Layer 9 of a small transformer language model trained on English Wikipedia (13 layers, counted from 0, width 128).
A neuron's activation on a vector x is SiLU(gate . x) times (in . x), where the dot is the dot product.

Input weights of the MLP neurons that the questions are about. A number n stands for n times 0.0098.
n3 gate: 19 12 -4 -6 -5 16 21 28 20 6 -19 12 3 -35 -8 20 5 -8 -12 -4 6 4 -8 6 22 3 -22 -11 20 -3 2 -9 -29 10 1 4 21 30 -23 3 13 27 -1 -25 -17 -12 -4 5 -37 11 -29 30 -27 1 8 -2 7 26 -18 -16 5 41 2 10 -40 -40 17 -27 -7 38 14 -20 17 -14 -28 -13 8 -15 4 -24 1 -9 13 -13 -17 -26 -18 -13 15 -20 -6 2 2 28 15 9 -10 6 39 -5 -1 -2 0 -18 -25 -8 6 -1 3 19 15 -12 16 -3 -2 30 32 24 32 1 -3 -10 -18 -1 -12 22 -25 11
n21 gate: -12 18 20 -22 -2 -7 21 19 23 13 0 -3 -23 11 8 -11 -34 28 -11 21 -15 31 15 0 5 25 -7 16 -9 3 -13 2 -8 -10 -25 -10 3 4 26 10 -14 7 4 23 -24 -7 -1 3 5 40 34 23 -9 24 -26 12 -11 -8 -3 7 -3 -20 -26 18 -6 -33 -3 -42 14 17 5 31 32 -13 26 1 -2 -6 4 13 25 2 -20 6 11 1 36 -13 -35 -39 13 8 -9 -1 -20 10 -18 6 6 3 6 -20 -6 -34 14 15 17 25 18 -48 18 27 2 -5 15 37 4 -6 -14 28 -7 -9 3 -8 4 7 -27 -31
n33 gate: 30 -2 -10 -33 -11 -20 -36 9 9 -4 21 -2 -19 7 -18 3 -33 16 0 -7 -34 16 5 5 2 7 -7 40 6 -10 -5 -4 -24 9 22 19 26 27 -15 -16 25 -27 -14 6 -14 -12 18 -26 -6 -27 -28 16 20 -1 -8 -6 -5 23 -1 -9 23 22 4 0 -33 17 21 7 -59 -15 -45 7 24 -17 -11 7 4 -23 -21 -3 9 8 5 -53 -10 2 -12 -22 -8 -33 -50 -15 -11 -11 -12 -17 7 -18 9 -12 -5 5 19 -5 11 -11 20 29 -13 -22 -27 -12 39 1 -10 -17 22 -23 24 -7 2 8 18 40 -20 16 7 38
n79 gate: 0 19 26 -19 17 17 -5 -9 7 16 3 -12 -15 -5 -1 26 34 -21 4 26 10 -8 -23 8 -1 19 22 -4 2 -18 -24 0 11 -12 3 3 23 -4 -13 -30 -2 1 30 -6 -4 21 25 -8 -5 -7 15 6 14 -15 8 -16 -2 -16 -16 1 18 5 -10 -6 7 16 -16 19 -5 -30 1 -5 9 -14 -4 -9 13 14 2 -11 4 6 13 0 10 -3 -21 -25 1 -8 -6 -25 -27 5 18 -14 -12 7 14 -7 -4 7 -18 20 13 1 0 17 -28 12 -29 3 -19 -1 5 28 -10 16 22 0 -24 -17 -10 36 -9 -14 -2 18
n142 gate: 9 -13 -10 -2 40 -5 -39 -17 3 9 -3 1 -30 3 -12 -37 4 20 43 -1 24 -2 -11 17 15 -10 -25 47 -18 -3 17 1 -27 -12 38 -14 1 30 10 10 -18 -4 -19 35 -4 13 6 -13 -26 15 -22 -17 16 25 -3 -12 13 -11 -10 -13 17 5 45 33 -37 -12 12 20 -10 -1 -4 -34 -2 -23 -5 23 18 -4 16 -12 2 7 -12 -17 11 5 27 4 5 5 -21 -1 -4 9 3 8 -20 10 -41 46 -11 -4 -23 1 -12 52 -30 -17 15 10 20 -11 10 1 10 25 47 31 -11 31 2 -5 4 -12 25 -12 22 1
n183 gate: 34 2 19 1 0 -33 11 12 -15 -7 -11 -15 10 -12 -7 14 -7 15 0 -34 9 -12 -15 -35 7 -5 -14 8 -5 9 23 48 14 -11 -1 0 25 -16 9 23 6 -41 -14 2 -3 18 -14 0 -7 -33 0 -6 0 -15 -3 -9 -23 -26 -11 -18 -23 -11 -8 4 -2 22 -2 19 2 25 -7 20 49 20 7 48 3 -13 1 -4 -11 7 -2 -8 -21 -16 -16 17 9 12 40 44 25 23 3 -14 12 -21 -23 -7 -42 -1 1 -2 14 36 18 28 -21 -14 6 20 7 30 -17 29 -5 14 -8 -19 -13 -22 22 -26 16 12 3 31
n229 gate: -37 22 -5 -33 -34 -27 13 -7 25 5 -4 37 8 17 -6 -54 1 21 0 15 -32 11 -8 28 19 14 -18 -20 -22 -1 -4 27 -13 18 9 -24 -6 -27 8 -41 -23 -1 11 12 4 -10 -5 13 -5 1 -17 -4 5 12 9 5 -34 -30 18 -2 -12 33 -23 5 2 6 1 -1 8 15 -10 -13 -3 3 -18 -31 6 8 -5 10 20 -18 15 -3 -36 18 30 -5 19 -40 13 32 -2 21 0 1 7 43 7 6 -25 16 31 -10 -4 -28 24 -4 -27 42 -3 1 9 -24 16 -9 26 -21 26 13 6 -15 -1 6 2 35 -41 3
n299 gate: 15 2 -11 -2 -10 -25 -18 3 6 -7 -5 -28 -4 -29 5 -4 1 9 16 -5 6 -10 4 20 12 15 4 -6 3 13 1 19 -12 13 39 -20 28 8 28 -25 -11 -26 8 1 1 -2 -1 10 12 -14 5 30 -4 -36 36 -2 21 -56 -9 6 18 3 -7 -9 -11 16 1 0 -20 -18 -7 4 10 3 -6 1 9 28 -23 27 -12 -24 -16 28 12 -3 6 36 -13 29 -17 -19 21 -12 39 5 20 -6 -13 -10 -20 -1 -1 20 -10 -6 -22 -9 -10 15 -30 -7 14 -11 10 -13 11 -25 -5 19 -10 9 -11 10 -17 -5 -19 13
n302 gate: 10 -2 -13 20 2 1 9 -10 22 -18 23 7 -23 12 23 7 2 13 -9 -31 9 -29 -9 12 17 12 -14 -8 24 -9 -22 -34 5 -18 1 36 -7 -15 -14 11 -12 8 -40 22 2 17 10 15 -25 6 -9 27 -20 8 -22 -16 3 -15 12 -17 -59 2 12 8 -21 -4 10 47 9 -12 9 -8 -10 -17 1 12 6 17 13 -12 -5 -9 20 -3 11 11 -11 6 -25 -8 20 0 5 -6 19 -9 -6 4 10 -10 -20 -16 7 11 -32 -18 -10 27 17 2 -2 -2 8 -26 -17 38 3 -39 0 -6 5 -20 11 31 -4 1 2 -3
n3 in: -21 -15 51 -14 9 7 31 -5 -4 -23 -16 17 -10 26 3 -3 13 47 14 14 14 -2 -14 1 -5 -7 25 -33 6 -21 -5 1 -4 4 10 -15 16 -18 5 5 4 -7 -38 31 17 10 -6 1 -13 -14 -6 22 2 -4 -18 27 7 9 -2 11 -14 -13 -48 6 -40 2 -17 10 14 -14 -22 -15 27 11 -15 -4 -27 -94 -8 -9 12 -14 23 -2 -22 -17 -36 -4 -13 6 2 -18 -4 -9 -37 -20 10 8 -5 11 -19 -2 -35 9 -4 -6 8 -50 10 -8 13 29 12 12 9 -9 -14 5 -13 -38 16 11 19 26 11 -13 -25 -4
n21 in: -50 13 1 -7 2 -21 24 -39 14 17 5 -7 43 6 -29 -22 -6 32 4 -13 -10 -2 7 7 30 11 15 -8 37 27 8 2 3 6 -44 15 9 1 23 27 -1 23 -2 9 -19 8 -3 21 -23 3 1 2 -10 7 33 5 -17 -8 -14 0 3 -40 27 -5 -7 25 -7 1 5 38 -11 32 30 18 -6 41 7 -12 18 6 2 3 7 2 -43 -18 -6 37 -13 -13 27 -15 0 -1 -8 -37 8 -7 27 -6 3 -33 1 -11 8 12 -1 13 4 -10 -7 12 -39 -37 -20 16 -4 -1 17 23 22 -2 14 14 24 -27 8 19
n33 in: -15 -3 7 29 -14 -11 20 22 -42 -26 40 2 -8 67 13 18 -45 9 22 -1 -2 13 -15 6 -20 9 6 -24 32 13 1 12 1 8 -1 27 -13 -25 0 -25 12 -16 -7 42 36 43 32 -31 -20 8 -9 -18 -22 -8 -11 25 -15 -29 7 -1 -6 -10 -29 5 6 -21 32 -4 13 -29 20 -36 11 41 56 -14 -6 -26 38 -7 -19 3 -2 -3 15 18 24 -10 -22 -20 -14 -18 9 15 22 -29 -8 38 3 -38 -41 -16 -12 -18 6 27 -15 1 14 -22 19 14 -5 6 15 -6 -25 11 -24 11 -8 -23 9 -1 11 -8 -14 -13
n79 in: 12 -10 6 -8 -2 4 20 -4 3 -29 28 25 0 19 -7 4 -15 -11 31 -8 1 4 -9 16 9 9 -18 -13 -15 1 4 11 5 2 -8 0 24 -1 14 -17 -24 5 10 20 -6 6 -16 3 -6 -10 0 -26 17 -6 3 -6 -11 18 -21 -10 -5 13 15 40 5 -5 -26 14 -5 27 29 -7 25 -48 -29 -20 7 19 15 -8 -5 -45 17 7 20 1 0 17 -5 -6 -12 -22 18 -17 -25 -27 -26 14 1 20 -13 28 11 9 16 -25 -8 11 -19 6 3 14 -9 -10 11 -17 0 -4 -2 8 -22 -6 29 7 -5 -22 -13 1
n142 in: 13 -36 17 -14 -34 9 -21 17 -7 -50 -5 15 -10 9 -18 -16 -44 4 16 -4 -26 4 4 -9 -12 -2 26 23 -15 -16 4 19 -27 -11 1 14 3 -30 -2 -16 -11 10 -30 6 21 -16 -23 -37 19 -7 4 -28 -6 9 27 2 -25 -7 10 16 33 -1 -10 -1 -54 7 16 17 17 13 16 12 -4 -5 -1 -24 21 20 14 15 -21 23 3 -1 -12 -11 2 -21 27 -5 13 0 -29 30 5 -35 -19 39 13 -8 17 -10 18 48 27 27 -13 16 6 9 -26 18 7 12 14 6 18 8 -13 1 -7 -34 0 -13 3 -18 3 -48
n183 in: -11 23 13 26 -9 0 -4 -3 -7 30 -12 -28 -14 25 4 -5 6 -19 5 -13 0 -10 -19 -17 -15 -11 54 16 15 -17 -5 -10 27 13 8 0 -17 -10 -6 11 1 15 -25 -20 -13 2 41 -4 9 3 -2 9 12 -5 -3 1 -4 35 6 -20 -16 -4 32 -5 7 30 -16 -18 -8 16 -14 0 10 -14 -5 5 16 9 1 -1 2 -6 5 -4 16 3 -11 -13 -3 12 -8 27 13 -12 -7 15 0 15 4 0 17 32 -7 6 4 -12 -20 9 -6 21 -21 -33 -7 -25 -18 6 7 16 -23 19 41 16 10 -10 5 24 -17 -15
n229 in: -3 68 -8 -15 -4 12 33 6 11 2 18 17 -47 -45 -17 29 -11 -14 32 1 18 -2 -7 -10 7 -24 16 9 -9 34 32 6 -21 -13 2 11 7 -10 -16 -1 20 -9 18 -34 -13 1 29 -28 -16 -23 4 -4 -13 43 -25 -14 -21 5 10 9 52 13 -7 -52 35 -10 4 -25 -16 -12 -10 -19 35 30 21 -2 -1 18 -13 13 8 -22 1 -6 -20 24 -26 15 6 -13 -40 7 -5 -18 8 2 8 8 32 2 15 -1 10 1 22 -18 26 -6 -16 42 -13 8 -17 -18 3 6 -20 8 -11 -34 30 -19 -7 -38 -11 9 26 5
n299 in: 16 3 -38 -23 2 7 -19 -34 -2 -17 5 -8 15 -7 -14 26 -5 -11 -26 5 30 1 -16 -11 -25 10 -4 -19 -20 3 -2 -5 -19 15 -14 -22 6 13 1 8 4 -13 -28 -6 23 -20 -52 -25 11 -25 14 -8 12 10 7 44 7 35 -2 4 -1 16 4 -2 54 12 18 -6 -21 7 -45 -2 -1 25 -8 -14 -7 -7 -13 9 32 -7 -17 -11 8 -22 -1 9 11 -10 -14 -19 -9 -34 16 -2 -22 -8 -27 -10 4 0 -8 -6 -10 23 12 -12 -13 -28 -28 15 5 -15 23 -23 -8 18 -1 -23 -9 -28 -10 -20 16 -10 2 15
n302 in: 17 -21 12 9 7 -41 41 22 -28 0 -28 9 2 23 10 -1 2 -11 -22 -7 5 -19 11 37 22 15 -18 -2 0 -4 10 -1 1 -30 14 -17 -17 11 1 -3 -16 -11 -15 -3 -27 32 15 -2 -25 -10 -12 27 13 -14 -49 26 -30 -7 -16 10 22 -29 -6 20 18 18 7 54 11 21 3 -13 22 6 -4 6 17 12 36 16 -1 -29 14 1 17 10 -55 -5 -21 -2 44 2 -47 12 -17 3 14 -1 4 1 12 -3 11 16 1 -37 18 -6 9 5 14 8 10 14 5 24 20 -17 -1 6 13 -9 34 -1 5 7 -9 -26

Each question shows a token from some text and the vector x that enters the MLP there. A number n stands for n times 0.061.

"im": -6 -16 -11 -22 11 -2 7 18 -17 9 -17 -15 26 7 2 20 17 -2 -1 -3 -8 5 12 19 9 -3 -1 -30 3 -16 -9 12 15 -3 -26 -11 -4 -11 -13 -10 -20 -9 -11 -2 -10 -37 -17 12 6 -5 2 -16 -17 30 -15 -6 12 12 0 -4 -4 -1 11 -10 5 -8 -3 -1 -4 -44 -15 2 -2 2 16 -15 -17 -16 10 -15 -18 -18 14 -4 -2 22 12 16 -13 27 -10 -6 8 5 -16 -23 5 4 1 -4 -5 11 2 -9 -28 -23 16 11 2 -25 0 0 10 -9 3 -15 14 5 12 7 -4 20 3 -1 25 -5 9 -11
The neuron with the highest activation: n142

"(": 5 12 66 8 6 -16 -2 20 7 -6 -8 -1 -7 -6 4 13 11 5 -1 8 -5 4 -26 -9 8 -9 14 -2 9 7 -4 -14 15 10 5 9 -15 -6 7 24 2 3 -1 3 -9 2 -18 -21 23 4 -6 -15 -13 8 10 0 -10 0 6 18 0 5 -10 2 12 0 -4 -2 -6 -13 8 -3 -27 -5 -10 -4 12 17 23 -6 5 1 -6 24 8 16 -2 -18 7 15 0 -8 8 -8 -19 5 15 -12 6 -25 -11 22 -26 10 27 -17 -5 -12 -4 1 0 0 3 -3 -7 17 19 12 6 1 32 -1 21 -19 -6 -1 6 9
The three highest activations, in order: n299, n21, n183

"dar": -8 6 17 0 16 2 4 -2 -24 -18 -2 -12 -19 -3 18 -10 -3 -1 -14 0 7 -7 6 1 -17 0 18 -21 23 -11 -4 -13 -10 10 -4 15 -3 -17 -14 17 -1 -25 -1 16 -4 -5 -4 -14 22 -11 -15 -4 -20 9 13 -21 -4 1 17 28 28 20 -8 10 4 -4 11 1 22 -5 6 14 -26 19 -12 -12 14 17 0 4 -28 22 16 21 9 23 -2 -2 -28 -1 4 -12 25 4 4 -11 -12 1 15 -36 11 7 17 -12 -19 -9 21 -6 14 12 3 5 -7 -18 -2 -2 -15 -3 -5 -15 15 20 -4 -24 -2 17 18 7
Which neuron fires most, and how strongly? n79, at about 0.64

"–": -4 -13 37 10 -19 -20 18 -8 8 -24 -21 -18 -20 2 6 19 3 4 1 11 -21 4 -27 21 13 -16 21 -4 23 8 14 -10 4 -15 7 -3 1 -4 21 -3 -4 -12 -7 4 20 -18 -26 -2 31 -10 -2 -20 -7 7 4 10 -17 2 -7 25 -11 13 -25 -1 -10 2 -11 4 -4 -2 12 -12 4 10 6 -9 16 20 14 -27 8 -13 -12 11 -10 0 9 -5 14 -5 -8 -20 7 14 3 -6 -16 11 23 -25 7 18 -5 1 1 -28 6 -15 -5 -5 5 28 -4 1 -12 -7 7 27 -9 -5 20 9 13 -9 14 -4 0 29
Which neuron fires most, and how strongly? n229, at about 2.1

"| ": 18 29 37 -7 -9 6 -12 -8 -16 25 0 -29 -18 -13 7 -1 5 9 -3 8 -5 2 -11 23 0 -20 4 -6 23 -5 -18 0 2 2 -19 -12 -2 16 -7 28 -1 21 0 -2 -9 -2 -10 -6 0 2 -8 -3 -29 7 9 5 -2 -10 4 24 6 25 -15 7 3 -9 13 19 -14 3 13 9 -12 16 -1 -13 8 -14 11 -20 -11 2 8 -10 8 -5 -19 8 -17 -6 8 -7 -11 7 -14 17 0 -30 -4 -3 -1 16 -1 13 37 -9 10 -28 8 -11 -19 1 -6 14 -5 -6 30 4 33 10 12 4 -17 -5 -14 6 13 1
The neuron with the highest activation: n3

".": 14 -9 40 12 2 -17 -3 1 -12 -8 -37 -4 -3 3 3 15 12 1 10 15 -30 -1 -6 34 15 4 -1 -4 24 14 13 -15 -1 -11 3 -15 -10 3 6 9 -4 -24 -12 10 15 -20 -21 -4 9 1 13 0 -34 11 0 -10 -16 -10 18 32 -6 14 -15 25 1 -9 2 19 -2 -1 15 -7 -10 21 16 -15 13 41 2 0 3 6 -15 2 0 -18 -10 -30 -1 2 -11 -2 26 -5 -16 -8 7 7 10 -2 4 20 -3 -3 -12 -6 8 -6 -19 -4 3 1 1 3 -24 12 12 12 -14 -14 10 17 11 3 0 -7 -8 8
The neuron with the highest activation: n302

"Mart": 6 -1 15 2 17 11 -10 -10 -28 18 -13 -37 -10 -18 7 -7 6 18 -1 0 12 -7 3 17 3 4 12 0 7 -3 -12 -6 -15 10 11 2 -12 -21 -10 -14 -12 -10 -7 16 24 -4 -15 -4 19 -7 -27 -11 4 18 26 -4 8 12 16 22 -1 34 -11 6 13 8 16 -8 4 -22 7 26 -8 15 -24 -9 8 -1 -6 -10 -2 8 10 28 3 28 19 -12 -3 16 -10 3 35 1 5 6 23 -14 9 -10 -18 10 -3 -1 8 -5 25 15 -1 -15 11 1 -3 24 3 -14 2 -2 -1 14 14 -7 -16 -11 31 3 -4 31
The neuron with the highest activation: n299

"plac": -10 1 42 -9 1 -10 -11 8 -5 -9 -7 -5 -7 -20 -17 0 -7 -5 6 2 14 2 12 9 -6 19 22 5 15 -10 -3 -9 -1 -6 -9 -10 -11 -9 -31 5 3 -10 21 19 21 -15 -8 1 7 -7 -7 -5 5 -7 -3 -14 -4 16 17 22 7 20 -6 24 7 6 14 8 18 -16 12 -5 -7 12 15 -6 18 4 14 4 7 -1 -9 3 8 24 7 5 -12 -19 13 -11 40 -12 0 27 -3 -6 21 -4 8 29 2 -19 -7 -19 10 -24 6 5 -8 6 -15 -20 1 -14 -12 14 12 2 14 -15 -18 -47 -4 -8 19 9
Which neuron fires most, and how strongly? n229, at about 1.1

"A": -17 -17 13 8 24 5 -8 4 -3 6 -37 -39 -6 -15 0 -5 -3 -10 -20 3 4 -10 -17 -5 -2 -16 6 -15 18 -12 6 5 8 6 -3 3 -15 -11 2 2 -15 -8 -1 12 12 -12 -8 10 5 -4 4 6 -8 12 -2 15 10 6 12 8 -26 17 8 18 0 11 7 -2 15 -41 21 2 -17 -12 -1 -6 2 28 9 -2 -24 0 -3 20 -9 9 -17 -17 -7 12 -4 -21 -1 0 4 10 2 -4 14 -15 -8 6 6 -12 13 -30 -9 -9 -3 -25 11 3 -38 -5 -2 -6 17 6 23 9 12 -7 -3 5 9 11 18 35
Which neuron fires most, and how strongly? n229, at about 0.83

"Sub": 4 4 20 -18 8 19 -10 3 -6 2 -5 -16 5 -41 18 -25 11 0 -14 33 19 9 -7 0 -3 -2 12 1 -1 -19 -13 -10 -10 -11 -25 24 -3 -4 5 9 -13 -5 14 2 -21 -13 -14 -12 15 -18 -9 -3 -10 -1 7 -24 5 8 2 27 -10 44 -7 8 18 -9 1 -17 1 -21 5 -3 10 3 19 -17 -14 19 18 11 -20 -10 -9 -1 -8 -7 6 -14 -4 -6 9 -19 15 -18 2 9 -2 -5 1 -41 -2 12 7 -19 19 -11 -4 -15 0 -21 6 -6 -23 9 10 -2 -8 7 24 -4 10 -17 -8 6 0 -5 -1 9
The neuron with the highest activation: n302

"tion ": -8 -9 36 -15 25 -11 -13 15 -8 11 -3 -22 -8 0 3 -3 -6 8 2 17 -24 -13 -18 11 -6 -13 -4 19 15 -2 3 0 -12 2 -28 -5 -8 -11 15 4 0 -1 18 4 -13 16 -4 -6 23 1 5 -8 -31 -19 31 -17 -19 11 -2 -10 -7 32 -16 16 -4 6 0 -1 -16 -2 11 7 -11 -7 2 -16 9 -2 9 -22 -17 -6 14 0 11 -8 13 -10 -21 -21 12 -25 9 8 -10 4 18 -5 22 -1 -1 21 7 -12 16 25 6 -12 18 8 5 -9 -21 31 -15 6 17 12 1 -24 14 -5 -23 -22 -12 1 5 6
Which two neurons fire most, strongest first? n299, n302